Layer 6 of a small transformer language model trained on English Wikipedia (10 layers, counted from 0, width 128).
A neuron's activation on a vector x is GELU(gate . x) times (in . x), where the dot is the dot product.

Input weights of the MLP neurons that the questions are about. A number n stands for (n - 128) times 0.0024.
n72 gate: 119, 152, 98, 111, 159, 90, 38, 68, 99, 115, 64, 123, 84, 145, 128, 135, 119, 71, 147, 99, 117, 128, 110, 157, 117, 124, 119, 181, 105, 118, 148, 109, 141, 179, 90, 103, 151, 113, 164, 112, 86, 117, 247, 93, 125, 128, 135, 111, 182, 109, 148, 97, 147, 123, 114, 136, 120, 122, 117, 117, 166, 131, 140, 95, 102, 139, 150, 95, 198, 75, 207, 214, 126, 150, 101, 151, 140, 96, 159, 118, 154, 139, 170, 127, 173, 96, 101, 122, 115, 137, 108, 117, 100, 67, 89, 168, 70, 140, 161, 128, 147, 137, 140, 160, 174, 75, 131, 111, 140, 168, 92, 159, 40, 131, 120, 181, 81, 85, 134, 106, 114, 105, 128, 138, 57, 93, 134, 133
n85 gate: 209, 145, 113, 79, 59, 108, 108, 96, 107, 129, 52, 168, 135, 180, 138, 158, 86, 102, 113, 87, 163, 165, 167, 103, 87, 72, 167, 173, 80, 172, 168, 162, 107, 104, 88, 166, 180, 113, 175, 111, 51, 117, 83, 120, 113, 163, 149, 60, 129, 112, 154, 100, 158, 113, 102, 116, 98, 139, 122, 149, 126, 133, 123, 119, 165, 96, 82, 118, 115, 135, 138, 126, 135, 136, 133, 142, 99, 87, 144, 163, 113, 148, 119, 106, 132, 173, 190, 93, 125, 141, 142, 169, 88, 143, 178, 108, 112, 125, 116, 89, 96, 89, 107, 83, 164, 99, 171, 170, 122, 94, 118, 49, 104, 121, 133, 77, 137, 113, 191, 141, 183, 109, 120, 98, 129, 75, 83, 114
n99 gate: 102, 109, 209, 171, 116, 99, 114, 188, 122, 76, 134, 148, 122, 100, 130, 117, 110, 143, 38, 175, 117, 173, 131, 96, 122, 104, 112, 112, 156, 166, 205, 101, 153, 126, 116, 166, 101, 90, 157, 85, 110, 36, 173, 93, 73, 101, 157, 148, 106, 67, 131, 120, 114, 149, 162, 128, 82, 92, 90, 144, 80, 153, 155, 141, 74, 96, 145, 115, 95, 170, 150, 157, 195, 107, 141, 76, 137, 168, 165, 106, 115, 146, 110, 127, 118, 90, 162, 118, 123, 145, 109, 89, 144, 111, 148, 138, 171, 116, 151, 113, 190, 120, 102, 100, 119, 118, 102, 166, 151, 168, 133, 123, 150, 126, 153, 72, 136, 219, 135, 176, 147, 125, 127, 145, 179, 125, 103, 124
n120 gate: 130, 196, 130, 177, 129, 140, 157, 133, 61, 173, 104, 88, 126, 101, 191, 159, 77, 142, 121, 121, 147, 152, 146, 194, 143, 215, 128, 86, 141, 123, 151, 127, 125, 140, 71, 118, 121, 146, 77, 139, 185, 101, 106, 64, 113, 107, 124, 146, 146, 75, 197, 99, 203, 101, 43, 106, 120, 166, 147, 81, 98, 109, 131, 123, 138, 207, 110, 152, 137, 179, 140, 131, 133, 104, 121, 119, 129, 112, 122, 149, 175, 66, 190, 143, 126, 111, 99, 54, 98, 173, 128, 84, 115, 100, 76, 132, 131, 180, 116, 173, 150, 126, 168, 142, 141, 117, 131, 177, 96, 101, 173, 173, 143, 136, 131, 98, 117, 141, 142, 58, 85, 110, 145, 123, 64, 85, 151, 137
n154 gate: 152, 168, 120, 111, 105, 132, 129, 148, 90, 55, 122, 113, 172, 200, 107, 143, 151, 90, 115, 108, 141, 122, 116, 133, 145, 84, 117, 87, 158, 160, 114, 109, 63, 128, 119, 177, 155, 165, 76, 158, 115, 113, 115, 85, 221, 162, 125, 124, 140, 61, 180, 131, 89, 141, 191, 63, 82, 121, 124, 81, 79, 153, 81, 85, 164, 158, 132, 130, 118, 115, 95, 130, 195, 117, 200, 159, 152, 120, 130, 137, 162, 124, 139, 144, 129, 147, 145, 56, 165, 91, 102, 108, 104, 105, 92, 81, 208, 152, 110, 87, 127, 76, 151, 185, 184, 149, 134, 93, 165, 120, 160, 133, 131, 158, 156, 125, 95, 124, 84, 140, 128, 177, 131, 96, 86, 106, 114, 151
n166 gate: 137, 123, 137, 95, 69, 208, 139, 127, 20, 109, 125, 141, 156, 84, 139, 147, 57, 89, 130, 168, 125, 109, 132, 76, 185, 188, 106, 76, 142, 134, 162, 147, 144, 163, 126, 149, 137, 154, 102, 128, 119, 84, 144, 150, 120, 90, 115, 78, 117, 130, 161, 131, 107, 134, 113, 99, 141, 76, 70, 92, 94, 65, 69, 175, 146, 166, 139, 111, 128, 109, 114, 90, 75, 184, 124, 127, 130, 158, 113, 174, 137, 91, 116, 128, 135, 203, 122, 150, 166, 110, 68, 140, 79, 138, 129, 137, 152, 123, 119, 98, 133, 136, 121, 76, 173, 121, 90, 122, 143, 109, 76, 150, 93, 96, 131, 179, 98, 84, 144, 73, 143, 105, 93, 228, 130, 52, 149, 107
n187 gate: 140, 188, 155, 137, 84, 147, 111, 138, 116, 143, 151, 101, 137, 117, 83, 110, 96, 141, 154, 120, 214, 126, 128, 126, 162, 95, 111, 162, 169, 196, 79, 123, 35, 171, 71, 84, 94, 153, 157, 144, 79, 110, 104, 141, 143, 133, 99, 104, 122, 131, 171, 92, 207, 132, 137, 142, 111, 153, 95, 59, 153, 109, 45, 100, 123, 172, 106, 114, 82, 80, 85, 167, 151, 175, 117, 135, 109, 121, 108, 145, 116, 167, 169, 104, 56, 183, 103, 47, 95, 116, 146, 147, 123, 150, 130, 97, 126, 126, 139, 78, 95, 147, 125, 102, 108, 122, 63, 151, 135, 106, 29, 81, 169, 103, 125, 89, 132, 126, 86, 186, 128, 151, 51, 182, 196, 134, 114, 90
n203 gate: 178, 169, 93, 144, 123, 71, 175, 113, 162, 186, 159, 134, 133, 154, 126, 91, 111, 192, 180, 158, 109, 105, 161, 170, 81, 82, 171, 150, 112, 198, 87, 103, 115, 183, 119, 174, 153, 115, 136, 147, 165, 113, 154, 119, 152, 195, 133, 108, 147, 144, 148, 96, 87, 94, 164, 133, 173, 164, 115, 126, 86, 92, 105, 123, 97, 148, 105, 123, 137, 231, 104, 152, 114, 146, 163, 149, 121, 49, 111, 125, 129, 141, 153, 122, 119, 203, 132, 151, 81, 163, 114, 139, 120, 147, 98, 164, 130, 171, 90, 118, 156, 139, 179, 191, 159, 123, 140, 150, 150, 131, 175, 204, 108, 109, 127, 85, 149, 143, 167, 102, 95, 156, 159, 144, 167, 66, 203, 148
n72 in: 195, 147, 131, 102, 87, 115, 141, 130, 195, 128, 159, 116, 133, 150, 115, 114, 114, 128, 156, 136, 118, 155, 105, 213, 120, 103, 143, 224, 99, 179, 120, 146, 118, 138, 126, 113, 118, 174, 141, 59, 131, 138, 65, 175, 133, 108, 94, 138, 139, 153, 86, 181, 75, 172, 135, 67, 177, 103, 115, 103, 194, 147, 102, 73, 158, 123, 19, 189, 84, 105, 135, 180, 105, 108, 23, 157, 63, 118, 85, 148, 87, 161, 116, 99, 166, 140, 201, 137, 130, 125, 201, 128, 150, 206, 107, 164, 134, 125, 106, 149, 143, 101, 56, 113, 79, 108, 162, 179, 167, 61, 153, 136, 145, 105, 87, 119, 129, 134, 170, 149, 182, 143, 131, 114, 156, 155, 81, 110
n85 in: 115, 102, 159, 151, 78, 142, 140, 175, 161, 148, 119, 112, 140, 82, 147, 107, 92, 168, 115, 115, 146, 108, 126, 139, 79, 129, 129, 126, 131, 160, 176, 107, 89, 83, 140, 153, 114, 120, 120, 130, 94, 118, 133, 148, 83, 120, 114, 70, 87, 138, 116, 109, 163, 99, 161, 107, 48, 157, 167, 135, 139, 139, 156, 179, 122, 121, 104, 114, 143, 148, 117, 126, 99, 141, 179, 87, 124, 142, 67, 161, 103, 136, 146, 113, 75, 157, 137, 163, 77, 146, 82, 48, 108, 76, 157, 192, 124, 49, 156, 36, 145, 133, 178, 91, 86, 144, 160, 143, 134, 202, 53, 102, 162, 101, 128, 120, 168, 140, 142, 121, 114, 79, 172, 131, 156, 123, 115, 128
n99 in: 163, 103, 140, 203, 167, 157, 153, 177, 138, 160, 161, 168, 134, 113, 104, 153, 125, 137, 111, 115, 122, 106, 148, 124, 133, 124, 95, 132, 83, 113, 145, 114, 118, 166, 144, 150, 66, 82, 165, 170, 145, 161, 88, 135, 123, 170, 198, 101, 113, 147, 59, 134, 137, 173, 90, 79, 119, 78, 155, 141, 146, 137, 152, 101, 148, 139, 93, 119, 143, 151, 170, 124, 136, 116, 159, 108, 142, 95, 164, 83, 186, 147, 108, 74, 86, 114, 161, 130, 92, 72, 75, 165, 93, 156, 68, 118, 155, 107, 157, 183, 142, 112, 117, 137, 166, 114, 86, 137, 123, 119, 152, 94, 146, 157, 67, 77, 141, 114, 142, 124, 103, 110, 133, 84, 121, 158, 195, 55
n120 in: 191, 54, 75, 83, 150, 149, 141, 151, 118, 172, 122, 134, 160, 135, 161, 106, 83, 99, 104, 42, 57, 160, 107, 140, 149, 201, 93, 128, 107, 136, 122, 150, 135, 95, 162, 160, 138, 118, 80, 105, 92, 173, 188, 132, 141, 146, 93, 121, 98, 156, 191, 155, 110, 148, 178, 145, 137, 144, 126, 129, 160, 150, 182, 144, 111, 79, 174, 112, 134, 166, 131, 122, 156, 186, 151, 22, 111, 122, 85, 75, 154, 181, 126, 146, 83, 114, 80, 169, 145, 151, 126, 147, 135, 98, 139, 135, 122, 79, 177, 151, 102, 162, 143, 162, 100, 113, 151, 145, 173, 86, 169, 111, 109, 95, 100, 133, 141, 157, 97, 201, 74, 151, 148, 117, 183, 127, 120, 146
n154 in: 121, 174, 136, 144, 167, 144, 125, 65, 138, 128, 149, 122, 104, 128, 105, 136, 107, 140, 110, 129, 104, 135, 124, 141, 173, 153, 202, 146, 95, 96, 122, 132, 116, 186, 65, 59, 141, 179, 88, 186, 179, 82, 140, 157, 85, 130, 155, 177, 143, 135, 106, 99, 137, 122, 69, 112, 147, 125, 150, 129, 142, 112, 122, 108, 86, 108, 138, 160, 165, 109, 126, 189, 160, 170, 71, 106, 7, 140, 75, 77, 95, 188, 111, 148, 87, 133, 119, 171, 126, 123, 119, 110, 111, 74, 101, 137, 118, 121, 55, 158, 115, 72, 172, 160, 136, 169, 126, 92, 161, 169, 102, 67, 169, 85, 121, 139, 89, 146, 109, 114, 154, 95, 137, 116, 119, 135, 131, 109
n166 in: 104, 136, 129, 107, 161, 153, 114, 126, 130, 170, 137, 157, 160, 146, 151, 130, 98, 114, 71, 118, 114, 146, 188, 70, 56, 146, 50, 146, 86, 145, 151, 171, 189, 97, 143, 84, 124, 178, 181, 135, 140, 69, 165, 185, 131, 133, 134, 190, 178, 104, 101, 203, 67, 92, 158, 77, 70, 142, 72, 95, 167, 113, 99, 124, 143, 156, 130, 168, 88, 119, 156, 160, 135, 150, 151, 136, 129, 167, 129, 166, 160, 173, 164, 106, 138, 94, 86, 109, 97, 80, 159, 155, 126, 159, 130, 138, 139, 129, 88, 168, 125, 98, 137, 117, 108, 197, 110, 175, 122, 100, 135, 147, 129, 184, 101, 105, 130, 172, 184, 176, 173, 161, 105, 144, 122, 190, 156, 85
n187 in: 172, 83, 78, 102, 72, 91, 88, 172, 77, 91, 151, 114, 87, 105, 116, 232, 66, 136, 121, 114, 103, 124, 168, 161, 72, 127, 91, 186, 178, 132, 77, 134, 155, 114, 153, 147, 115, 188, 128, 93, 92, 102, 152, 84, 82, 211, 110, 101, 166, 87, 148, 185, 126, 73, 117, 40, 129, 157, 131, 102, 215, 114, 137, 158, 121, 101, 124, 70, 155, 172, 173, 137, 171, 154, 100, 219, 95, 142, 144, 83, 119, 156, 144, 67, 182, 98, 165, 162, 223, 134, 112, 99, 157, 203, 124, 169, 122, 144, 139, 215, 72, 130, 119, 130, 126, 150, 112, 67, 90, 94, 90, 63, 91, 155, 83, 136, 150, 138, 142, 106, 122, 58, 58, 99, 168, 135, 67, 80
n203 in: 142, 117, 139, 128, 129, 161, 112, 142, 190, 96, 123, 77, 130, 116, 164, 109, 147, 120, 105, 156, 86, 93, 99, 91, 147, 139, 73, 121, 137, 124, 135, 191, 100, 98, 60, 130, 150, 195, 91, 145, 113, 111, 67, 189, 97, 55, 150, 134, 129, 122, 135, 130, 115, 158, 164, 52, 161, 108, 129, 97, 191, 113, 122, 238, 199, 103, 96, 152, 156, 84, 158, 94, 166, 102, 147, 147, 102, 96, 133, 137, 180, 174, 147, 121, 128, 153, 116, 93, 202, 136, 147, 127, 146, 93, 148, 130, 89, 111, 132, 134, 155, 134, 77, 129, 88, 113, 107, 194, 73, 82, 173, 105, 144, 126, 141, 162, 84, 163, 141, 161, 124, 95, 97, 85, 49, 155, 158, 148

Each question shows a token from some text and the vector x that enters the MLP there. A number n stands for (n - 128) times 0.043.

" the": 100, 81, 144, 145, 146, 165, 135, 131, 125, 139, 129, 140, 120, 115, 125, 84, 137, 118, 150, 118, 141, 128, 116, 137, 135, 122, 122, 131, 118, 104, 124, 106, 135, 133, 184, 86, 127, 153, 110, 138, 142, 116, 93, 90, 111, 106, 138, 125, 145, 108, 131, 156, 157, 122, 121, 129, 130, 103, 138, 137, 117, 205, 147, 143, 122, 128, 158, 132, 154, 141, 97, 130, 135, 124, 116, 124, 126, 116, 144, 133, 138, 129, 130, 130, 139, 132, 131, 140, 117, 124, 125, 137, 140, 95, 126, 154, 119, 117, 163, 117, 141, 133, 120, 99, 118, 107, 97, 109, 108, 146, 156, 138, 148, 138, 118, 158, 139, 141, 148, 148, 154, 106, 141, 126, 152, 122, 127, 130
The most active neuron and its activation: n99, at about 0.31

" ": 117, 115, 120, 121, 156, 155, 144, 144, 184, 131, 123, 132, 103, 119, 151, 99, 131, 118, 134, 127, 140, 129, 123, 167, 79, 125, 145, 100, 92, 131, 124, 144, 120, 121, 139, 129, 128, 130, 154, 163, 128, 133, 113, 117, 120, 149, 170, 132, 120, 130, 114, 160, 129, 99, 110, 120, 139, 108, 125, 151, 120, 135, 126, 144, 181, 130, 152, 155, 160, 128, 134, 154, 163, 114, 143, 133, 141, 112, 130, 127, 120, 133, 141, 159, 122, 149, 133, 135, 162, 106, 126, 124, 103, 130, 125, 119, 96, 124, 128, 99, 128, 122, 149, 147, 142, 148, 147, 123, 148, 125, 155, 142, 105, 136, 165, 132, 155, 120, 154, 140, 141, 127, 98, 148, 116, 140, 111, 105
Which of these neurons fires most? n203

" He": 110, 105, 96, 98, 137, 114, 127, 94, 155, 119, 106, 151, 114, 155, 133, 115, 132, 146, 106, 140, 125, 159, 146, 185, 152, 143, 80, 124, 154, 118, 105, 125, 119, 120, 129, 130, 125, 131, 121, 111, 108, 139, 101, 122, 127, 126, 103, 115, 165, 149, 184, 156, 124, 116, 105, 162, 181, 135, 127, 140, 151, 132, 152, 157, 127, 172, 100, 138, 109, 178, 126, 126, 132, 127, 140, 141, 110, 143, 105, 108, 134, 150, 98, 134, 115, 145, 118, 127, 143, 119, 144, 112, 127, 122, 139, 143, 137, 91, 138, 123, 139, 132, 110, 115, 111, 120, 131, 103, 136, 162, 99, 152, 124, 115, 102, 138, 169, 126, 134, 95, 124, 123, 160, 92, 125, 137, 135, 118
The three highest activations, in order: n166, n99, n120

"h": 156, 131, 104, 115, 116, 91, 140, 96, 155, 94, 136, 125, 125, 114, 112, 112, 134, 141, 126, 131, 97, 103, 147, 104, 99, 132, 79, 132, 121, 113, 86, 126, 119, 110, 141, 119, 123, 177, 148, 112, 110, 139, 115, 105, 155, 125, 144, 134, 154, 123, 117, 158, 120, 108, 123, 107, 161, 130, 130, 98, 122, 122, 149, 114, 140, 120, 108, 115, 137, 118, 127, 121, 130, 131, 89, 141, 168, 135, 128, 123, 142, 129, 92, 139, 132, 150, 126, 124, 148, 102, 142, 103, 108, 119, 152, 139, 108, 153, 115, 140, 100, 133, 109, 129, 143, 89, 82, 133, 122, 84, 136, 125, 154, 145, 128, 105, 136, 100, 140, 104, 127, 102, 138, 126, 136, 113, 152, 135
Which of these neurons fires most? n203

";": 99, 109, 124, 132, 123, 138, 135, 120, 119, 105, 111, 103, 128, 119, 167, 124, 106, 146, 132, 118, 144, 96, 132, 145, 144, 78, 128, 142, 123, 133, 146, 133, 138, 146, 131, 117, 151, 150, 161, 106, 149, 168, 126, 178, 129, 130, 152, 146, 161, 139, 152, 151, 150, 142, 98, 163, 145, 216, 147, 140, 125, 153, 132, 124, 153, 124, 132, 86, 153, 154, 135, 125, 144, 136, 115, 137, 143, 138, 146, 118, 141, 98, 124, 148, 99, 90, 127, 115, 126, 102, 108, 168, 150, 172, 120, 115, 116, 117, 117, 131, 107, 118, 133, 74, 120, 110, 140, 128, 161, 162, 144, 108, 133, 156, 151, 131, 175, 135, 94, 111, 120, 147, 155, 120, 153, 129, 124, 131
Which of these neurons fires most? n203

" South": 100, 91, 122, 130, 127, 119, 85, 122, 111, 85, 111, 128, 168, 132, 127, 141, 160, 124, 110, 133, 130, 101, 115, 131, 136, 117, 124, 149, 159, 104, 84, 139, 121, 80, 76, 97, 124, 136, 112, 145, 124, 124, 85, 132, 154, 142, 133, 105, 109, 117, 97, 150, 81, 130, 105, 108, 137, 138, 125, 154, 133, 145, 142, 157, 114, 137, 143, 154, 115, 138, 148, 100, 98, 148, 106, 124, 110, 109, 167, 90, 113, 126, 105, 129, 136, 135, 147, 85, 83, 115, 134, 107, 132, 166, 126, 125, 97, 110, 162, 123, 97, 138, 125, 150, 141, 109, 110, 119, 114, 112, 154, 100, 119, 140, 113, 126, 187, 129, 143, 110, 61, 152, 112, 131, 143, 124, 141, 147
Which of these neurons fires most? n166

" L": 147, 112, 94, 117, 123, 136, 136, 131, 177, 147, 169, 147, 106, 139, 109, 140, 156, 131, 148, 116, 125, 109, 154, 193, 135, 146, 134, 114, 142, 113, 62, 132, 119, 93, 106, 131, 145, 133, 128, 129, 138, 110, 98, 133, 107, 150, 161, 132, 128, 118, 144, 157, 145, 129, 114, 130, 119, 139, 139, 170, 164, 144, 124, 116, 134, 147, 126, 119, 125, 114, 140, 139, 130, 101, 150, 155, 113, 138, 129, 107, 137, 119, 124, 141, 143, 113, 98, 137, 170, 94, 129, 118, 130, 127, 152, 101, 117, 120, 108, 154, 106, 137, 139, 117, 121, 93, 135, 146, 160, 148, 125, 139, 112, 140, 131, 127, 124, 132, 65, 126, 113, 135, 114, 121, 132, 113, 121, 140
The two highest activations, in order: n85, n154

"ect": 128, 127, 139, 109, 136, 159, 158, 143, 154, 139, 106, 116, 153, 109, 122, 106, 131, 119, 111, 128, 119, 140, 166, 97, 134, 105, 147, 111, 94, 105, 121, 133, 129, 95, 109, 136, 93, 136, 122, 145, 102, 103, 116, 110, 99, 127, 136, 131, 173, 103, 130, 153, 116, 146, 107, 145, 102, 114, 138, 162, 131, 151, 130, 122, 106, 128, 116, 150, 121, 115, 132, 122, 166, 92, 169, 111, 134, 141, 103, 110, 138, 139, 131, 142, 139, 136, 123, 95, 92, 107, 136, 139, 150, 175, 148, 137, 117, 99, 82, 102, 165, 110, 121, 85, 147, 110, 145, 148, 143, 116, 137, 142, 158, 160, 64, 146, 142, 151, 105, 147, 136, 140, 118, 89, 109, 142, 124, 119
Which of these neurons fires most? n99

" and": 64, 73, 126, 114, 126, 128, 156, 97, 141, 83, 114, 136, 112, 119, 139, 137, 129, 157, 139, 124, 144, 146, 142, 98, 104, 131, 129, 136, 137, 111, 141, 141, 132, 111, 119, 159, 128, 136, 109, 148, 115, 97, 106, 139, 94, 148, 100, 138, 133, 146, 169, 156, 132, 95, 107, 130, 124, 125, 125, 132, 107, 169, 116, 143, 150, 125, 107, 141, 123, 131, 141, 122, 133, 152, 125, 111, 143, 122, 141, 94, 114, 116, 108, 161, 102, 131, 153, 138, 123, 109, 121, 136, 139, 85, 125, 151, 107, 117, 139, 147, 122, 125, 118, 123, 120, 131, 147, 127, 123, 121, 111, 140, 100, 151, 145, 118, 160, 117, 105, 127, 144, 126, 170, 132, 119, 105, 102, 129
Which of these neurons fires most? n85

"ent": 130, 143, 117, 125, 144, 145, 153, 149, 132, 137, 179, 133, 136, 115, 177, 92, 126, 140, 129, 134, 103, 138, 115, 122, 150, 112, 144, 144, 143, 92, 133, 112, 130, 114, 93, 100, 117, 140, 144, 134, 116, 135, 136, 163, 135, 129, 111, 144, 140, 162, 130, 155, 101, 154, 127, 141, 138, 106, 133, 138, 123, 124, 144, 129, 150, 154, 159, 163, 124, 113, 144, 133, 100, 137, 108, 128, 135, 140, 135, 117, 125, 168, 135, 126, 122, 125, 165, 129, 138, 112, 126, 125, 80, 129, 143, 79, 114, 111, 188, 133, 154, 130, 151, 117, 126, 147, 154, 119, 141, 154, 175, 139, 137, 97, 67, 107, 152, 94, 138, 140, 144, 117, 139, 116, 147, 112, 122, 150
The most active neuron and its activation: n187, at about 0.28

"ed": 114, 124, 128, 144, 123, 156, 108, 113, 133, 130, 129, 122, 118, 143, 134, 104, 127, 130, 96, 131, 128, 127, 155, 110, 112, 92, 134, 131, 116, 141, 152, 140, 143, 133, 166, 169, 125, 129, 113, 148, 134, 168, 132, 110, 131, 126, 122, 127, 154, 132, 148, 159, 178, 153, 136, 137, 115, 131, 137, 185, 141, 164, 133, 132, 128, 118, 125, 162, 139, 126, 124, 134, 115, 130, 133, 139, 114, 161, 106, 115, 113, 107, 132, 145, 148, 75, 146, 131, 142, 104, 132, 137, 138, 143, 177, 85, 113, 136, 136, 118, 141, 139, 159, 122, 118, 107, 112, 120, 163, 143, 109, 137, 108, 128, 161, 135, 165, 127, 106, 145, 117, 118, 138, 150, 127, 117, 124, 130
The most active neuron and its activation: n203, at about 0.17

"ue": 119, 135, 136, 113, 123, 154, 124, 134, 138, 127, 135, 124, 130, 146, 154, 115, 141, 153, 115, 142, 141, 131, 102, 108, 104, 119, 97, 103, 126, 105, 150, 127, 140, 111, 119, 130, 126, 176, 124, 116, 129, 106, 129, 132, 154, 108, 152, 137, 116, 118, 133, 157, 118, 111, 155, 131, 132, 111, 126, 160, 108, 136, 120, 108, 130, 165, 137, 146, 131, 154, 132, 129, 126, 105, 138, 69, 114, 143, 76, 110, 123, 134, 129, 130, 134, 129, 132, 113, 162, 101, 134, 132, 117, 113, 167, 88, 147, 121, 143, 131, 133, 115, 176, 109, 141, 157, 119, 111, 148, 142, 158, 141, 88, 103, 94, 151, 121, 128, 157, 127, 156, 110, 114, 120, 177, 148, 102, 143
Which of these neurons fires most? n166

"ath": 104, 123, 129, 157, 104, 105, 119, 92, 118, 137, 129, 141, 151, 124, 168, 116, 149, 120, 160, 108, 130, 109, 98, 104, 124, 139, 127, 113, 115, 127, 136, 123, 146, 118, 121, 106, 122, 154, 102, 110, 122, 152, 111, 135, 95, 104, 138, 144, 134, 89, 134, 146, 125, 124, 123, 121, 121, 155, 124, 173, 147, 106, 182, 112, 138, 146, 105, 140, 127, 164, 120, 110, 170, 134, 106, 94, 135, 104, 89, 94, 121, 132, 104, 104, 141, 123, 146, 109, 117, 98, 160, 114, 103, 134, 162, 139, 128, 119, 145, 129, 134, 138, 60, 94, 157, 137, 70, 116, 149, 138, 154, 91, 114, 172, 109, 140, 116, 127, 122, 111, 153, 148, 141, 70, 144, 123, 134, 149
Which of these neurons fires most? n99

"on": 113, 154, 122, 97, 98, 175, 155, 120, 158, 161, 116, 109, 155, 137, 135, 108, 118, 134, 127, 118, 112, 122, 130, 128, 217, 114, 68, 150, 135, 126, 86, 108, 168, 137, 124, 134, 156, 124, 126, 127, 161, 112, 136, 76, 137, 130, 111, 107, 156, 119, 166, 136, 159, 142, 93, 166, 130, 104, 133, 111, 86, 145, 137, 140, 153, 112, 111, 127, 159, 129, 133, 139, 89, 111, 95, 138, 170, 106, 122, 110, 135, 145, 123, 100, 121, 173, 108, 88, 103, 103, 136, 78, 104, 141, 119, 138, 156, 160, 116, 111, 92, 137, 124, 112, 130, 132, 127, 137, 124, 145, 102, 122, 106, 168, 99, 158, 217, 136, 104, 144, 195, 133, 110, 110, 155, 116, 120, 152
Which of these neurons fires most? n99

"\n": 118, 134, 116, 142, 146, 153, 129, 139, 160, 130, 143, 117, 119, 123, 161, 125, 100, 160, 140, 139, 141, 127, 110, 117, 124, 147, 107, 129, 122, 128, 150, 127, 141, 139, 114, 146, 117, 147, 95, 117, 147, 144, 141, 124, 104, 140, 134, 141, 136, 117, 92, 148, 170, 134, 112, 170, 170, 163, 117, 126, 95, 118, 164, 128, 135, 161, 114, 116, 125, 163, 123, 120, 174, 106, 184, 118, 126, 146, 141, 144, 130, 104, 90, 115, 99, 118, 173, 130, 106, 73, 101, 106, 153, 130, 146, 129, 145, 96, 148, 93, 114, 174, 114, 127, 104, 158, 125, 107, 147, 132, 145, 134, 155, 158, 156, 143, 143, 72, 114, 91, 84, 147, 138, 99, 136, 132, 101, 130
The most active neuron and its activation: n99, at about 0.26

" G": 146, 151, 112, 143, 105, 160, 159, 149, 157, 132, 185, 104, 108, 155, 112, 135, 118, 116, 131, 109, 131, 116, 138, 137, 146, 142, 133, 128, 119, 133, 107, 113, 112, 91, 159, 126, 134, 108, 127, 116, 144, 110, 104, 116, 156, 144, 171, 152, 119, 104, 129, 155, 112, 123, 141, 103, 104, 139, 123, 82, 142, 136, 148, 164, 128, 151, 130, 156, 132, 111, 102, 127, 161, 133, 132, 148, 119, 130, 168, 94, 124, 134, 122, 159, 119, 118, 103, 118, 149, 82, 137, 95, 139, 121, 125, 99, 125, 113, 137, 147, 107, 157, 129, 107, 97, 118, 127, 118, 172, 147, 122, 142, 139, 149, 120, 139, 118, 102, 137, 136, 118, 123, 134, 115, 131, 111, 155, 144
Which of these neurons fires most? n187

"0": 127, 123, 117, 98, 98, 102, 128, 141, 198, 127, 95, 151, 139, 119, 165, 161, 133, 127, 119, 82, 127, 163, 103, 131, 72, 109, 110, 127, 115, 95, 116, 101, 150, 110, 114, 144, 116, 148, 137, 121, 122, 162, 139, 116, 125, 133, 130, 121, 130, 136, 111, 159, 160, 109, 104, 129, 112, 146, 136, 149, 132, 140, 136, 114, 125, 125, 124, 147, 135, 138, 77, 155, 105, 127, 100, 119, 130, 130, 126, 133, 113, 134, 122, 150, 172, 152, 127, 162, 120, 135, 121, 115, 142, 116, 115, 115, 115, 116, 137, 124, 118, 106, 174, 110, 148, 133, 130, 139, 119, 121, 144, 120, 119, 153, 140, 110, 134, 146, 110, 89, 133, 117, 122, 148, 145, 145, 135, 125
Which of these neurons fires most? n85

"ry": 135, 140, 127, 120, 124, 141, 104, 121, 139, 102, 129, 111, 147, 125, 110, 120, 133, 165, 156, 126, 113, 117, 99, 104, 153, 130, 149, 112, 95, 132, 164, 133, 143, 115, 125, 158, 114, 152, 101, 135, 141, 109, 131, 141, 178, 112, 141, 138, 125, 118, 141, 159, 123, 135, 162, 143, 112, 85, 131, 137, 139, 134, 161, 126, 130, 170, 132, 133, 136, 132, 150, 126, 139, 164, 127, 110, 143, 132, 60, 117, 147, 107, 102, 133, 123, 124, 153, 156, 148, 88, 122, 112, 132, 128, 171, 115, 139, 135, 157, 120, 111, 120, 191, 126, 110, 111, 106, 136, 133, 140, 122, 133, 108, 123, 124, 144, 135, 108, 143, 132, 148, 125, 100, 136, 127, 132, 123, 131
The two highest activations, in order: n154, n187

" f": 75, 140, 145, 113, 154, 150, 121, 128, 139, 114, 201, 124, 110, 132, 138, 159, 131, 161, 122, 95, 120, 164, 139, 119, 110, 172, 128, 137, 142, 116, 137, 137, 157, 138, 161, 151, 138, 89, 153, 116, 103, 114, 99, 137, 122, 143, 120, 117, 143, 130, 150, 148, 165, 119, 89, 167, 146, 152, 109, 162, 121, 155, 115, 108, 157, 150, 116, 135, 155, 113, 127, 140, 147, 142, 91, 110, 123, 139, 121, 125, 105, 129, 108, 133, 127, 158, 98, 129, 142, 99, 122, 131, 153, 153, 135, 127, 97, 161, 105, 130, 124, 160, 117, 148, 113, 114, 144, 118, 153, 128, 120, 122, 149, 137, 109, 172, 159, 123, 90, 122, 71, 106, 142, 158, 56, 107, 137, 142
The three highest activations, in order: n203, n85, n99

"ations": 134, 122, 111, 136, 135, 136, 129, 148, 156, 122, 144, 145, 151, 128, 128, 112, 132, 111, 133, 138, 113, 124, 113, 95, 141, 83, 128, 92, 115, 126, 135, 124, 153, 122, 143, 104, 135, 157, 115, 152, 162, 120, 109, 149, 169, 159, 165, 154, 152, 137, 96, 155, 153, 152, 114, 116, 119, 127, 139, 139, 95, 157, 121, 112, 140, 158, 111, 132, 89, 137, 170, 116, 124, 132, 160, 92, 135, 129, 132, 100, 103, 97, 139, 136, 113, 153, 167, 115, 152, 96, 141, 119, 113, 105, 117, 81, 129, 154, 140, 129, 131, 118, 157, 121, 82, 114, 122, 128, 142, 151, 129, 136, 111, 142, 102, 111, 144, 115, 107, 118, 154, 143, 147, 132, 140, 104, 132, 124
Which of these neurons fires most? n187

"or": 166, 109, 130, 121, 141, 121, 183, 121, 166, 145, 126, 110, 130, 139, 143, 118, 140, 95, 173, 113, 108, 122, 125, 97, 183, 127, 87, 164, 160, 113, 99, 104, 142, 111, 129, 162, 127, 154, 148, 151, 121, 165, 115, 139, 136, 99, 130, 143, 124, 156, 112, 149, 142, 78, 94, 130, 113, 123, 152, 150, 115, 105, 145, 156, 168, 122, 145, 159, 109, 127, 139, 145, 114, 129, 145, 120, 162, 141, 153, 138, 118, 93, 125, 114, 135, 131, 118, 116, 133, 138, 132, 120, 89, 147, 127, 147, 139, 159, 156, 100, 135, 141, 114, 106, 110, 92, 138, 130, 109, 125, 148, 87, 185, 134, 136, 88, 182, 149, 169, 122, 133, 112, 139, 127, 126, 115, 139, 127
Which of these neurons fires most? n154